Layer 4 of a small transformer language model trained on English Wikipedia (9 layers, counted from 0, width 128).
A neuron's activation on a vector x is SiLU(gate . x) times (in . x), where the dot is the dot product.

Input weights of the MLP neurons that the questions are about. A number n stands for (n - 500) times 0.00072.
n11 gate: 654 140 545 546 706 785 282 404 410 500 369 490 394 429 265 361 782 679 369 500 773 258 400 374 365 620 305 372 521 505 292 505 267 417 386 467 152 646 363 799 510 369 693 427 588 718 522 536 211 304 426 359 561 788 244 587 495 559 780 716 257 416 721 552 479 405 176 624 615 399 544 270 460 629 444 505 187 469 653 316 489 465 220 404 713 574 490 802 325 22 444 724 364 559 394 451 475 279 678 490 525 298 179 325 574 430 464 194 660 583 562 678 500 300 438 526 395 447 118 380 806 480 698 480 464 546 537 426
n28 gate: 497 573 474 363 451 307 535 363 717 457 686 550 541 372 682 480 306 436 683 464 570 594 531 475 653 358 503 639 424 654 614 497 529 445 394 613 405 527 391 458 546 562 482 696 586 365 564 363 503 401 531 594 360 386 500 627 509 569 500 494 616 444 567 326 512 651 446 429 485 428 613 435 435 479 596 516 491 730 656 544 425 389 595 617 503 571 503 570 642 611 401 512 592 512 469 549 416 690 683 508 295 732 645 500 472 491 479 385 437 428 552 449 411 509 537 540 636 487 509 466 334 506 290 602 428 546 494 621
n30 gate: 387 540 489 665 443 610 292 332 423 544 651 411 358 668 430 503 396 618 312 409 388 447 483 490 493 612 274 539 441 487 548 490 537 500 573 472 346 313 171 570 391 318 366 472 523 487 649 430 416 623 483 446 678 558 519 428 538 374 524 466 613 500 438 391 167 487 584 506 378 458 591 603 328 605 477 527 398 507 487 465 578 636 268 644 598 463 536 551 484 458 487 511 403 280 554 503 522 348 560 549 412 560 480 436 666 371 617 515 497 400 590 536 252 608 473 527 564 442 453 476 526 205 591 630 679 612 627 544
n31 gate: 402 467 588 489 590 617 338 721 660 468 634 472 421 443 363 549 633 496 374 532 624 569 403 726 592 566 466 416 289 670 475 290 452 258 523 675 475 411 481 200 496 396 370 213 562 543 600 588 697 564 358 573 593 483 566 525 574 470 168 481 500 616 435 592 555 358 307 483 290 314 462 635 458 553 647 428 587 552 428 707 477 496 467 500 472 485 255 388 574 561 673 515 407 528 590 583 584 452 530 584 431 372 641 397 537 472 724 411 379 462 338 363 276 569 357 485 226 485 756 392 500 414 410 593 651 515 622 660
n45 gate: 447 606 434 635 580 584 379 550 528 516 571 668 343 543 326 325 707 347 381 439 442 689 519 330 566 392 368 504 551 304 454 581 428 559 597 484 491 575 369 700 711 303 331 604 467 421 350 409 526 480 758 590 504 663 441 384 358 534 599 448 408 754 401 361 614 401 579 358 546 482 570 401 405 701 511 520 231 419 410 342 457 529 372 485 465 738 493 363 348 493 284 521 503 358 410 559 382 287 403 510 561 441 673 493 747 649 417 477 718 310 496 331 443 427 775 670 478 330 381 511 607 507 561 615 536 555 522 292
n54 gate: 607 576 417 466 464 403 511 490 557 448 433 530 415 621 472 517 361 533 444 605 445 524 588 566 611 496 596 805 514 423 407 556 614 590 332 467 339 443 680 322 424 528 343 344 725 415 533 255 595 702 468 234 510 423 530 603 681 504 421 571 434 641 767 573 580 701 463 500 591 497 421 644 420 490 666 606 627 615 384 487 504 304 562 593 467 623 407 474 620 463 422 641 546 641 447 621 434 542 528 605 292 652 728 670 535 470 548 503 408 382 312 276 510 527 369 441 455 439 668 528 403 419 300 463 694 386 423 535
n106 gate: 525 407 461 580 569 556 221 392 567 430 412 350 646 561 444 457 630 511 602 351 524 600 482 567 278 489 538 727 431 388 553 472 510 340 167 673 359 419 550 321 559 362 356 356 444 401 584 431 659 622 426 462 541 345 517 552 325 411 431 535 451 617 402 451 402 561 544 346 520 385 424 366 326 433 619 531 417 633 186 607 541 738 392 561 686 585 538 444 644 507 612 591 366 523 539 474 536 762 398 497 342 469 698 627 337 426 534 388 618 572 430 384 412 586 636 633 444 547 581 426 641 402 558 636 575 369 440 408
n135 gate: 419 437 513 509 635 660 575 465 588 635 503 448 435 453 540 422 393 386 469 320 515 350 478 576 512 605 439 500 506 506 598 621 409 367 401 436 466 650 398 465 605 469 277 526 473 405 234 590 512 539 435 626 485 520 491 607 667 233 390 518 509 500 484 642 603 360 571 514 503 465 618 634 297 477 482 535 530 597 562 639 661 488 394 472 379 402 494 624 430 524 595 495 651 417 382 597 451 451 344 356 289 572 521 622 549 500 562 549 540 460 512 541 444 596 624 369 616 307 696 411 360 550 467 592 539 464 708 390
n152 gate: 530 480 305 601 475 474 524 513 430 710 643 343 440 394 560 569 742 507 321 542 438 575 173 467 572 648 352 523 445 301 544 619 500 428 552 514 220 455 480 469 637 467 558 469 497 625 552 434 487 555 433 604 494 518 494 484 538 574 568 704 697 503 671 388 352 535 452 346 484 250 453 519 544 453 458 509 650 434 429 513 300 689 392 402 450 500 523 553 452 581 400 551 621 376 695 488 360 490 390 397 494 575 597 579 463 503 494 588 615 404 437 519 484 523 546 430 430 470 596 410 564 356 471 814 384 585 749 460
n178 gate: 617 642 557 347 274 397 417 411 770 368 455 598 507 643 452 528 437 504 674 640 584 518 541 582 581 423 703 333 373 507 567 426 462 614 376 589 361 646 481 412 511 306 442 365 657 629 584 233 340 615 579 533 375 418 416 511 546 549 329 522 566 537 603 599 430 702 378 547 543 293 364 486 440 482 762 586 467 846 313 489 484 690 581 500 440 388 361 440 656 525 478 644 466 542 519 514 493 701 444 648 402 632 359 663 422 397 644 424 564 503 610 320 568 591 368 452 682 489 682 507 749 217 399 432 406 500 548 485
n188 gate: 649 309 488 627 748 404 422 510 226 509 570 431 317 406 361 411 562 601 507 594 661 428 266 521 586 666 449 589 377 431 365 345 426 810 500 649 408 527 535 634 459 458 578 584 661 463 536 534 123 306 405 388 557 490 458 558 527 656 611 504 318 388 547 455 545 377 611 557 517 480 477 560 464 583 345 469 394 621 578 493 650 510 328 493 461 591 462 507 520 402 385 419 471 393 377 617 441 350 260 411 412 373 585 328 553 587 466 398 496 513 275 470 570 425 390 448 486 751 284 385 487 393 436 436 419 503 486 580
n196 gate: 427 402 386 564 632 670 535 510 368 637 366 565 715 589 435 377 490 493 610 626 439 534 452 476 466 557 419 601 450 326 545 503 497 656 636 120 450 639 555 397 480 483 417 698 730 331 667 689 373 290 545 432 523 478 442 513 592 503 747 379 412 680 458 514 578 480 374 603 336 427 555 526 379 552 483 622 487 493 420 611 431 517 544 507 542 497 476 623 533 487 400 597 707 413 709 548 407 466 438 675 296 635 390 552 479 368 510 409 497 503 340 540 375 399 307 651 383 517 503 308 385 470 477 517 503 567 781 620
n11 in: 508 299 440 551 626 555 352 403 536 806 549 327 587 597 463 306 485 427 385 316 460 628 507 400 367 392 527 358 493 771 525 515 808 633 403 473 592 568 391 585 230 440 442 531 419 511 589 566 522 357 466 647 618 456 486 194 361 254 577 466 647 421 492 456 544 625 604 568 586 439 626 368 798 550 543 566 580 552 446 588 520 579 327 371 373 504 790 687 450 438 486 587 670 392 602 424 563 605 478 483 467 570 460 383 462 496 551 490 390 670 489 691 611 609 647 433 697 432 511 720 500 424 442 619 598 332 299 601
n28 in: 432 554 510 297 331 523 497 486 469 455 538 682 329 620 549 365 483 717 579 584 351 317 561 468 422 427 428 434 354 651 428 205 357 368 642 473 440 506 524 515 523 658 449 359 552 570 461 491 515 505 638 589 511 318 604 560 464 506 536 380 535 620 239 549 624 442 469 489 475 565 495 439 461 663 528 521 782 766 540 519 534 537 589 628 470 459 471 530 467 537 551 432 459 549 565 546 582 424 535 434 500 448 421 367 441 461 545 448 441 636 509 539 531 497 480 538 500 571 509 529 455 559 517 565 483 692 474 518
n30 in: 494 494 609 546 386 454 376 596 425 381 547 497 544 608 528 559 494 513 547 340 500 607 660 406 546 445 423 534 549 441 388 481 558 466 633 307 465 608 560 471 601 312 442 398 506 633 448 518 428 626 506 464 452 566 600 549 479 570 709 355 469 349 442 491 689 240 606 420 650 696 342 604 363 488 415 478 469 416 479 470 484 672 503 612 544 462 232 535 589 430 648 442 291 503 357 445 403 447 466 381 661 383 500 580 371 629 336 544 408 331 339 418 572 512 401 503 431 306 488 350 416 391 354 554 427 494 594 513
n31 in: 457 529 506 429 671 432 513 421 572 477 601 651 612 418 497 574 721 396 386 613 571 702 523 445 535 558 521 545 551 526 478 351 582 535 429 387 467 557 431 453 468 526 601 506 487 352 510 555 477 524 191 567 469 545 577 640 466 553 376 638 545 852 345 571 406 631 472 592 375 481 684 612 512 636 377 433 452 461 557 614 442 355 481 300 420 520 539 543 516 557 715 387 394 622 533 497 476 395 699 417 684 420 519 298 408 503 440 483 695 588 536 386 647 347 610 422 552 689 533 363 453 384 500 346 589 708 373 624
n45 in: 524 476 313 378 445 731 437 431 612 732 548 490 351 408 442 328 637 468 514 619 466 419 331 455 456 596 291 346 443 616 601 473 595 578 518 478 406 639 569 411 423 652 527 573 459 301 454 696 441 431 597 494 715 531 529 413 310 490 585 676 595 528 719 469 374 526 623 516 586 536 809 392 493 516 556 673 571 320 587 523 334 679 558 405 519 500 294 571 402 407 616 547 736 420 406 545 571 376 552 410 393 632 390 493 459 497 483 515 455 538 565 527 638 540 402 668 603 486 435 466 451 483 626 420 770 453 346 610
n54 in: 384 423 426 456 376 408 604 445 463 526 587 614 357 532 623 599 569 388 452 515 535 479 642 617 458 572 702 597 414 446 614 521 545 417 628 563 446 474 579 590 444 446 491 480 651 657 438 334 572 555 497 414 416 384 365 359 486 500 435 385 298 397 413 556 482 503 332 445 419 552 446 632 357 509 465 428 473 291 462 600 484 558 601 328 324 385 625 489 480 544 480 330 556 590 570 578 494 606 494 658 488 515 512 620 470 425 710 591 295 464 363 564 595 456 583 518 638 396 611 608 463 433 523 427 485 648 551 759
n106 in: 211 660 598 582 287 636 494 617 264 478 778 440 190 509 490 503 579 639 417 648 412 428 513 548 579 500 456 475 556 503 403 348 518 626 566 520 503 423 371 480 516 526 453 548 393 494 589 349 414 392 735 511 583 506 608 469 607 549 428 436 661 609 437 484 627 412 398 698 399 463 494 713 609 445 383 466 397 494 422 433 513 515 554 705 434 570 566 678 521 481 311 343 494 407 474 429 425 420 522 587 531 601 488 470 635 359 453 554 458 491 620 491 497 488 538 315 538 604 487 589 509 663 618 441 398 619 612 532
n135 in: 388 620 549 298 429 597 518 564 467 530 587 448 594 553 540 443 540 491 584 556 409 437 628 653 371 238 687 472 452 465 574 411 629 274 416 424 547 547 444 428 520 410 503 470 469 531 434 480 683 521 535 407 573 444 495 511 625 359 625 573 574 413 554 660 445 436 466 608 561 464 622 613 461 489 691 438 545 572 486 547 769 349 463 485 360 538 369 536 561 455 579 479 581 573 418 435 484 485 367 692 520 557 449 428 526 533 753 521 544 557 555 416 420 531 534 431 607 320 514 567 528 606 542 643 657 460 653 532
n152 in: 293 509 408 441 610 698 439 595 477 438 569 639 530 535 458 398 703 500 575 590 379 497 340 458 462 494 489 500 612 297 497 494 503 461 419 585 372 431 464 559 471 536 529 397 500 401 584 444 512 492 458 500 667 569 522 424 474 673 411 621 556 382 583 494 455 563 280 456 552 526 537 383 585 258 436 410 550 470 302 565 412 558 672 570 695 686 400 486 371 311 561 430 561 671 567 461 424 521 440 489 631 609 515 374 588 529 523 516 491 486 580 529 348 647 544 461 434 332 305 404 540 514 677 679 497 488 596 482
n178 in: 437 425 447 442 698 514 426 550 440 530 451 471 559 423 410 441 579 321 389 473 391 449 490 656 534 662 305 669 456 541 372 710 680 342 651 406 438 433 542 586 568 622 372 397 503 493 475 739 597 513 524 438 647 592 448 527 543 518 646 458 247 545 543 544 510 328 477 532 500 630 536 659 487 513 389 552 307 277 587 372 511 453 442 698 565 674 623 556 523 537 386 614 426 532 398 387 461 361 510 399 487 555 763 236 727 493 379 334 461 387 469 591 447 442 380 490 313 394 313 559 467 721 759 587 540 619 628 639
n188 in: 490 450 645 412 599 310 529 537 460 450 670 521 555 537 618 609 656 639 718 438 676 506 529 481 573 447 614 600 572 548 494 414 533 500 523 570 464 336 497 394 368 362 812 467 604 342 434 345 355 397 325 374 454 503 383 509 491 637 576 697 608 435 695 522 405 479 803 693 525 602 491 659 521 622 602 423 315 545 534 479 385 618 478 624 579 432 585 524 677 481 602 443 354 539 432 485 416 461 471 567 559 503 594 375 639 592 363 565 366 557 417 531 488 481 323 481 471 533 340 455 543 429 469 314 466 487 554 510
n196 in: 770 611 387 261 403 526 704 618 500 391 419 371 690 565 500 234 548 467 439 616 519 637 337 594 439 534 644 630 551 365 420 455 530 577 362 497 619 603 657 473 275 672 399 530 526 481 557 644 519 231 618 372 466 464 509 478 528 464 596 565 462 582 654 596 503 571 494 482 457 519 597 519 297 300 459 385 494 506 535 549 305 459 458 536 558 523 379 570 444 450 349 505 358 670 503 434 357 500 607 465 383 478 308 590 399 584 604 342 536 699 523 528 438 557 484 616 565 484 545 516 419 575 481 619 591 576 494 536

Each question shows a token from some text and the vector x that enters the MLP there. A number n stands for (n - 500) times 0.007.

"-": 488 676 495 512 485 498 405 472 530 607 384 437 521 575 620 546 406 548 347 501 487 537 458 458 614 571 466 485 526 568 498 446 635 465 452 485 605 443 491 714 500 493 559 600 499 541 394 670 409 501 362 450 368 579 582 423 509 309 455 393 432 621 561 536 477 319 490 457 368 544 598 399 464 519 538 411 452 493 469 556 469 444 84 471 515 521 496 346 463 336 478 375 593 307 538 510 437 466 513 468 556 431 544 517 514 539 445 493 599 504 631 405 650 510 615 502 602 446 643 527 479 502 398 602 571 503 424 577
Which neuron lights up most? n28

"the ": 506 759 479 516 455 619 430 475 532 473 519 512 505 542 471 496 448 575 438 481 497 453 448 492 499 513 497 498 442 411 464 513 511 569 485 418 566 551 711 394 440 527 438 519 524 551 528 490 519 427 515 237 540 515 499 505 432 505 565 470 405 543 546 500 495 601 484 604 478 541 486 540 449 422 480 361 457 597 522 535 582 532 433 433 612 525 467 430 502 484 454 302 521 393 473 597 427 410 416 485 542 472 459 491 426 527 390 467 490 574 451 532 542 507 521 488 487 477 685 397 467 437 548 493 454 544 509 475
The most active neuron and its activation: n196, at about 0.57

"ed ": 492 507 563 552 520 278 446 462 491 441 462 479 621 397 545 539 651 599 593 431 568 566 537 516 630 591 548 462 677 346 528 560 683 475 557 436 454 290 568 497 401 367 497 418 408 463 450 535 453 583 508 508 538 462 614 505 503 451 530 482 533 342 528 501 449 386 395 494 496 565 507 474 470 546 484 408 442 524 544 439 415 629 468 542 689 614 511 573 457 375 584 356 386 429 543 519 493 498 480 510 528 609 482 552 666 537 364 565 551 531 516 495 408 387 444 480 518 532 328 493 541 494 506 533 459 470 565 473
The most active neuron and its activation: n30, at about 0.55

"2": 547 543 451 534 469 491 630 486 474 596 817 435 511 553 636 638 518 598 369 521 435 570 614 510 392 399 537 628 543 286 549 569 533 456 412 449 540 334 437 497 494 604 525 582 560 527 524 536 470 619 476 518 516 394 515 417 459 567 268 487 593 470 433 451 462 529 504 434 562 430 543 408 625 404 455 473 438 549 470 355 559 683 497 475 655 537 501 583 401 406 508 444 482 563 508 554 563 545 534 523 512 414 608 541 685 468 457 539 460 580 541 501 284 598 535 529 514 464 382 451 684 404 400 435 378 421 495 683
The three highest activations, in order: n152, n106, n196

"ing ": 537 551 576 486 540 448 492 498 549 411 414 563 663 380 468 456 468 502 480 479 541 477 397 522 556 616 627 514 623 563 516 628 611 455 448 460 532 203 463 319 568 398 554 544 489 450 444 556 493 479 419 467 593 518 611 548 414 442 627 518 616 442 522 425 492 403 472 506 464 513 497 453 500 511 456 375 519 512 523 455 525 452 392 521 693 616 525 499 481 424 498 436 241 360 471 486 414 466 535 439 555 569 550 486 631 491 417 570 472 520 430 512 388 376 435 405 601 512 497 481 489 371 559 529 461 477 634 476
The three highest activations, in order: n30, n188, n54

"ter": 414 732 455 537 467 328 718 416 500 437 488 538 424 558 683 462 388 559 424 430 449 484 601 600 430 444 444 590 528 410 540 569 475 484 630 434 546 346 396 663 573 564 548 527 395 472 486 521 470 499 392 473 507 395 589 521 352 457 451 531 731 549 480 477 531 446 523 426 486 535 551 328 527 359 474 467 760 639 482 563 512 438 500 484 455 500 367 467 554 593 620 463 502 442 441 610 427 656 438 487 532 540 524 609 423 519 549 658 582 531 508 553 481 556 402 698 451 531 600 442 289 603 385 426 397 523 321 506
Which neuron lights up most? n28

"y": 462 647 466 611 477 557 342 404 455 471 529 340 570 517 679 560 743 605 519 528 504 484 597 503 461 391 611 663 521 519 546 621 472 467 493 457 482 412 447 580 481 488 446 586 552 411 445 551 663 351 707 527 527 364 554 616 475 478 383 589 527 489 557 480 478 540 346 466 479 521 479 339 451 423 494 446 464 424 486 593 429 575 425 497 414 514 569 477 406 637 645 395 473 563 386 591 529 429 513 433 522 528 525 455 402 505 518 639 468 563 390 589 411 576 417 412 474 584 302 392 408 576 568 630 313 608 615 453
Which two neurons fire most, strongest first? n152, n106

"\n\n": 410 550 543 539 421 429 544 470 541 372 624 450 440 514 509 373 559 545 461 520 520 540 437 476 474 421 671 537 472 536 487 538 454 452 459 510 546 230 384 661 499 453 439 480 486 558 399 512 564 511 578 433 611 462 569 494 569 387 484 579 401 533 528 569 560 582 370 541 382 431 497 465 432 510 470 440 517 498 446 601 467 413 499 572 428 548 368 633 549 496 416 334 464 505 499 618 575 525 494 550 676 450 559 464 575 558 644 491 529 615 487 448 406 571 570 543 475 563 578 515 626 537 561 521 538 440 484 373
Which neuron lights up most? n106

"ose ": 439 637 547 499 531 511 446 574 520 452 479 503 579 552 571 480 418 506 575 608 466 343 447 468 579 350 612 484 510 666 401 665 664 505 492 540 517 393 471 558 534 430 501 443 403 396 646 529 563 491 497 531 520 460 395 482 456 509 543 218 404 305 468 445 492 359 470 522 584 617 585 528 470 465 479 409 512 542 532 350 545 532 520 553 550 596 348 491 412 440 553 368 355 456 404 458 489 534 458 543 525 623 499 532 559 495 549 560 473 487 531 518 427 496 414 486 483 583 560 452 440 416 507 440 448 559 697 425
The three highest activations, in order: n30, n11, n45

". ": 560 676 559 499 523 416 547 573 533 435 653 449 552 410 590 500 438 471 447 484 458 514 547 527 533 405 414 479 515 427 505 324 419 389 503 526 504 294 594 491 549 493 505 379 553 486 577 467 558 583 467 376 523 474 506 493 520 493 497 529 508 518 448 529 463 517 529 568 480 485 631 476 562 474 522 546 559 497 469 689 480 594 592 611 517 451 397 458 460 488 527 404 510 721 516 427 528 481 442 521 808 493 564 442 604 520 598 467 426 372 449 343 389 575 569 615 580 504 594 402 454 579 407 594 455 619 674 452
Which two neurons fire most, strongest first? n31, n11

"in ": 496 547 559 492 503 466 669 514 508 492 467 645 451 362 546 515 314 465 624 493 501 465 483 524 500 510 492 544 529 361 538 530 425 468 377 563 542 279 499 518 573 373 512 553 477 542 492 453 594 622 616 375 462 546 357 483 370 531 580 382 611 322 494 485 406 493 360 539 528 481 460 429 593 399 554 421 453 607 498 412 536 412 294 542 670 580 556 444 647 424 496 439 606 560 651 534 526 441 494 548 553 526 553 634 491 541 599 539 668 295 599 446 435 503 479 436 495 262 451 524 631 622 472 412 490 549 397 510
Which neuron lights up most? n31

"ors ": 441 628 549 530 461 499 391 557 567 374 494 480 439 590 586 472 509 462 634 377 445 499 573 416 710 530 368 370 562 379 478 619 609 486 474 531 560 437 375 623 426 426 533 463 481 379 542 515 488 427 640 521 460 467 523 467 454 669 309 366 502 537 434 415 530 434 429 576 504 484 521 463 430 514 486 327 442 575 530 507 612 477 600 578 522 645 494 510 466 317 546 407 417 532 433 444 477 507 519 441 547 524 495 356 531 493 580 494 593 495 631 507 480 480 447 541 465 489 329 372 521 490 526 509 425 497 530 581
Which neuron lights up most? n30

"prof": 420 292 454 421 480 468 657 537 499 522 365 518 637 441 583 429 369 539 441 460 539 596 408 562 458 406 456 434 537 405 563 543 407 432 354 539 550 474 380 509 656 545 540 504 422 515 391 387 507 541 420 472 316 526 419 646 523 459 471 780 629 409 354 511 478 532 545 399 523 426 484 606 693 435 582 532 593 518 428 555 713 377 725 521 483 506 507 437 603 417 661 437 465 572 474 453 481 557 565 464 594 420 481 695 566 501 543 494 559 630 579 421 561 586 595 483 407 411 565 564 430 587 611 515 504 487 535 510
The most active neuron and its activation: n135, at about 0.67

".": 375 578 484 420 581 584 321 439 423 510 618 546 534 519 535 612 551 516 481 556 512 442 456 532 502 397 514 576 624 451 480 299 671 412 469 603 517 208 170 552 481 427 445 457 531 538 648 567 546 452 357 429 545 417 556 332 342 435 377 673 577 552 206 508 518 483 383 406 512 496 567 433 557 368 521 546 567 662 484 525 390 438 493 499 535 555 497 500 392 363 646 427 493 578 594 424 445 449 586 503 480 534 516 413 463 461 442 448 589 533 309 479 418 587 507 543 311 414 426 437 602 474 520 557 596 610 481 508
Which neuron lights up most? n31

"Some ": 569 425 535 414 364 592 397 533 606 404 600 570 474 579 470 459 566 774 531 492 505 405 632 601 408 575 451 518 515 381 445 489 687 426 378 415 527 422 451 643 446 702 569 555 381 562 567 559 514 462 615 525 394 355 471 638 568 567 538 479 630 492 650 420 604 498 565 572 512 574 432 381 389 358 507 468 547 496 546 525 517 309 535 454 644 465 360 469 403 683 440 426 446 435 392 412 431 468 534 475 600 548 461 540 330 526 528 456 448 581 601 416 475 535 529 396 550 383 460 386 405 506 414 447 473 503 503 574
Which neuron lights up most? n28

"War": 494 503 513 523 439 552 567 522 537 449 555 430 545 383 668 382 416 437 374 423 507 510 521 506 475 439 277 560 542 516 551 439 293 533 562 452 622 333 366 597 319 473 524 573 498 501 495 515 467 484 508 450 408 554 680 395 468 683 418 317 583 606 624 623 491 560 619 432 682 489 547 316 553 462 500 510 582 589 591 403 517 439 406 514 613 456 527 383 512 562 557 380 570 447 328 530 528 601 457 491 442 461 472 560 480 493 607 589 496 522 437 570 480 392 583 677 538 456 389 501 547 481 402 436 340 306 307 599
Which two neurons fire most, strongest first? n178, n31

"os": 508 494 433 543 537 405 633 631 401 491 525 491 438 513 610 549 429 496 511 598 482 509 515 470 498 514 554 505 686 624 435 573 485 483 517 573 643 345 562 440 426 503 464 567 400 319 391 497 624 519 429 479 533 450 451 549 500 469 437 439 607 323 269 424 526 488 823 483 407 584 595 493 581 446 487 500 464 502 465 505 592 408 568 523 577 452 488 592 408 707 644 418 483 509 540 583 498 538 487 517 457 437 430 498 573 522 472 551 463 643 452 542 471 399 591 453 510 611 508 513 450 535 377 540 472 632 396 631
Which neuron lights up most? n152

"officers ": 453 442 539 529 370 503 444 620 556 377 355 547 421 771 570 483 506 372 538 407 488 564 566 471 669 441 527 392 363 537 457 560 646 545 444 445 574 283 481 535 495 664 581 446 439 543 405 484 529 482 491 546 303 519 564 504 466 644 333 308 435 631 666 367 476 414 571 517 524 456 544 411 438 478 538 444 415 520 451 511 649 494 704 497 507 570 487 401 436 486 541 438 416 487 552 505 358 453 536 449 569 536 422 391 474 493 584 568 538 487 544 616 596 448 413 706 559 428 541 394 529 393 541 584 421 492 667 545
The most active neuron and its activation: n11, at about 0.16

"ute ": 394 357 527 516 506 484 546 415 346 409 397 497 552 515 640 510 444 564 481 506 466 513 372 547 464 429 540 627 678 560 524 537 653 591 560 537 536 369 452 524 530 555 588 409 448 372 492 504 496 544 353 501 458 484 342 515 443 570 532 377 521 490 514 534 527 286 449 528 514 551 632 489 481 478 417 372 326 613 418 416 565 561 366 513 480 436 431 548 394 592 448 342 447 458 268 476 405 569 508 521 395 601 485 478 600 503 454 479 469 539 560 503 462 421 441 502 399 571 491 424 542 550 456 569 536 513 662 498
The most active neuron and its activation: n188, at about 0.69

"ting ": 538 544 576 469 581 390 380 590 540 432 375 584 709 556 547 425 460 489 462 540 483 494 449 532 547 664 538 598 462 512 569 606 573 426 444 452 567 345 520 215 550 456 548 498 539 440 459 605 508 502 507 475 568 447 614 449 405 405 625 401 500 516 560 416 476 401 488 494 480 514 548 547 449 542 504 412 600 474 513 518 658 525 362 434 667 603 429 390 419 534 439 442 328 388 441 392 438 515 468 464 587 536 485 430 649 485 550 602 358 533 392 403 398 490 448 493 555 498 601 447 456 354 517 456 449 453 670 531
Which neuron lights up most? n30

"signed ": 522 454 476 468 517 560 422 685 563 486 486 402 635 569 722 459 635 444 453 412 597 513 463 701 514 378 732 536 494 364 553 541 772 418 555 516 503 460 596 544 433 515 545 452 471 375 493 463 514 515 515 424 548 639 521 585 429 356 531 571 400 397 618 533 457 408 396 502 569 546 485 615 598 470 491 448 379 446 459 334 552 720 437 539 683 537 539 479 595 216 640 501 387 498 528 350 451 463 399 527 657 394 557 529 587 511 526 436 451 511 622 383 458 531 527 515 381 309 358 275 574 466 437 437 392 502 617 487
Which neuron lights up most? n28

"sk": 501 590 460 535 611 447 493 542 524 519 532 454 574 500 653 597 279 331 475 436 451 528 578 536 443 395 517 662 572 515 601 489 486 552 347 501 461 515 509 372 449 547 517 557 473 551 483 482 591 507 610 431 511 529 531 535 585 578 576 468 756 553 355 387 415 506 656 436 481 634 420 416 551 386 522 517 492 511 513 590 576 368 387 517 519 545 542 454 354 380 608 464 572 465 674 471 510 587 458 491 710 458 639 547 517 475 533 619 516 529 343 528 636 365 506 485 561 686 510 649 283 581 346 466 574 542 538 451
The three highest activations, in order: n178, n45, n152

"This ": 576 658 509 433 461 654 602 464 502 457 522 575 436 518 501 444 353 599 452 638 506 530 567 704 346 621 614 474 447 385 570 504 538 525 587 502 519 400 551 407 385 441 621 517 537 510 410 525 540 503 466 463 585 390 447 633 467 434 521 620 713 421 357 576 566 540 387 526 461 544 488 678 533 466 497 408 401 588 369 388 564 453 565 611 679 524 344 428 514 438 369 390 501 534 285 384 453 534 526 570 499 497 379 549 310 502 379 414 543 574 573 540 542 441 445 549 494 611 493 457 448 519 463 503 429 551 693 528
Which neuron lights up most? n196

"sh": 418 450 474 598 589 465 625 415 441 508 393 447 522 439 479 683 564 548 393 509 404 492 588 500 522 407 494 575 481 496 485 467 385 526 560 463 492 528 337 634 421 379 507 479 507 493 384 525 497 468 470 467 504 499 571 520 474 827 514 630 669 514 446 317 489 598 473 435 567 550 565 255 576 519 492 522 331 477 514 518 509 605 488 408 461 524 465 403 502 465 591 352 516 507 600 479 413 420 443 429 556 472 506 503 560 480 585 648 555 440 446 663 451 495 489 369 477 497 291 459 389 567 511 510 344 504 393 368
Which neuron lights up most? n152

"sub": 503 432 509 544 521 339 502 474 432 622 406 403 565 537 741 521 449 655 444 455 505 542 441 634 366 429 672 416 374 483 477 502 489 491 511 487 564 398 547 461 621 519 557 694 364 553 555 472 387 543 604 514 551 556 502 637 494 606 514 422 551 638 407 418 457 568 484 504 602 609 486 605 381 504 616 483 748 393 392 398 496 422 450 550 523 430 424 415 386 634 536 404 465 594 529 486 413 593 455 471 573 331 313 550 471 481 512 542 493 578 526 491 495 552 566 333 545 528 544 686 453 570 434 550 333 544 390 408
The most active neuron and its activation: n45, at about 0.31

"with ": 370 518 539 475 509 442 418 515 488 475 490 564 496 373 613 615 422 678 490 520 491 530 668 492 661 514 312 535 465 385 407 552 565 478 506 446 453 295 495 386 466 452 523 641 411 536 580 530 516 576 549 271 474 503 541 534 310 558 623 351 563 623 494 427 501 423 557 538 478 514 541 493 481 540 443 359 586 470 470 469 479 495 620 453 560 457 508 459 678 584 457 431 322 403 485 409 511 573 547 556 573 473 507 593 661 477 481 563 497 507 490 381 478 419 468 444 552 408 470 704 621 525 471 481 486 524 453 385
The three highest activations, in order: n30, n11, n196

"c": 543 560 459 571 466 434 678 420 401 518 580 444 494 564 398 633 401 499 534 427 475 638 434 517 449 567 465 370 631 511 586 460 465 433 497 509 609 467 561 521 326 359 478 543 498 444 409 482 552 430 552 490 451 628 456 643 519 421 419 564 502 458 283 321 519 422 605 462 492 563 563 479 473 515 334 532 688 545 363 412 466 524 649 414 491 468 583 448 581 469 563 440 524 530 491 383 500 566 433 452 579 413 554 499 457 450 547 582 409 404 280 487 662 684 510 592 340 462 722 667 460 583 529 480 480 493 361 590
Which neuron lights up most? n178

"lev": 486 347 476 461 531 431 563 421 458 512 501 400 518 614 732 558 395 392 595 511 506 507 540 566 503 587 504 656 469 485 696 560 466 437 421 472 646 629 616 491 444 590 396 491 325 576 514 466 487 410 503 475 391 347 510 506 514 416 513 766 587 326 335 386 449 401 539 437 553 504 515 479 616 476 383 505 500 529 482 473 500 445 659 502 327 659 422 457 508 533 428 449 627 585 514 524 534 390 366 500 669 407 467 554 524 505 517 608 470 551 466 497 494 452 560 509 460 623 694 586 329 493 382 445 455 333 467 493
Which neuron lights up most? n178

"7 ": 515 427 539 523 387 455 537 467 461 499 701 547 560 500 523 683 365 346 352 541 470 516 454 552 420 321 564 351 491 377 486 507 554 558 539 570 493 347 532 568 469 462 527 325 532 505 616 346 514 449 479 501 469 625 632 549 484 622 470 520 619 408 571 378 437 492 554 544 470 454 460 462 661 337 595 464 462 507 417 476 451 611 475 569 656 627 409 618 409 474 542 381 500 433 505 529 413 623 536 527 438 444 549 334 674 522 467 474 520 363 572 550 411 563 560 497 441 415 482 406 568 444 369 493 500 448 489 463
Which neuron lights up most? n152

"range ": 627 531 500 611 571 324 481 646 634 459 491 602 519 697 764 434 522 529 676 385 475 380 369 612 628 325 487 568 513 564 521 586 598 477 500 461 520 272 513 487 441 488 426 522 364 546 524 525 581 448 400 645 540 377 554 566 572 551 557 500 417 273 567 449 544 461 539 557 555 517 462 496 372 516 442 463 333 429 493 391 604 375 645 473 516 456 482 397 415 645 545 403 434 406 308 307 326 529 502 507 454 504 487 507 432 493 510 476 429 538 491 493 544 532 506 474 417 683 557 533 506 482 529 429 359 519 549 455
Which neuron lights up most? n45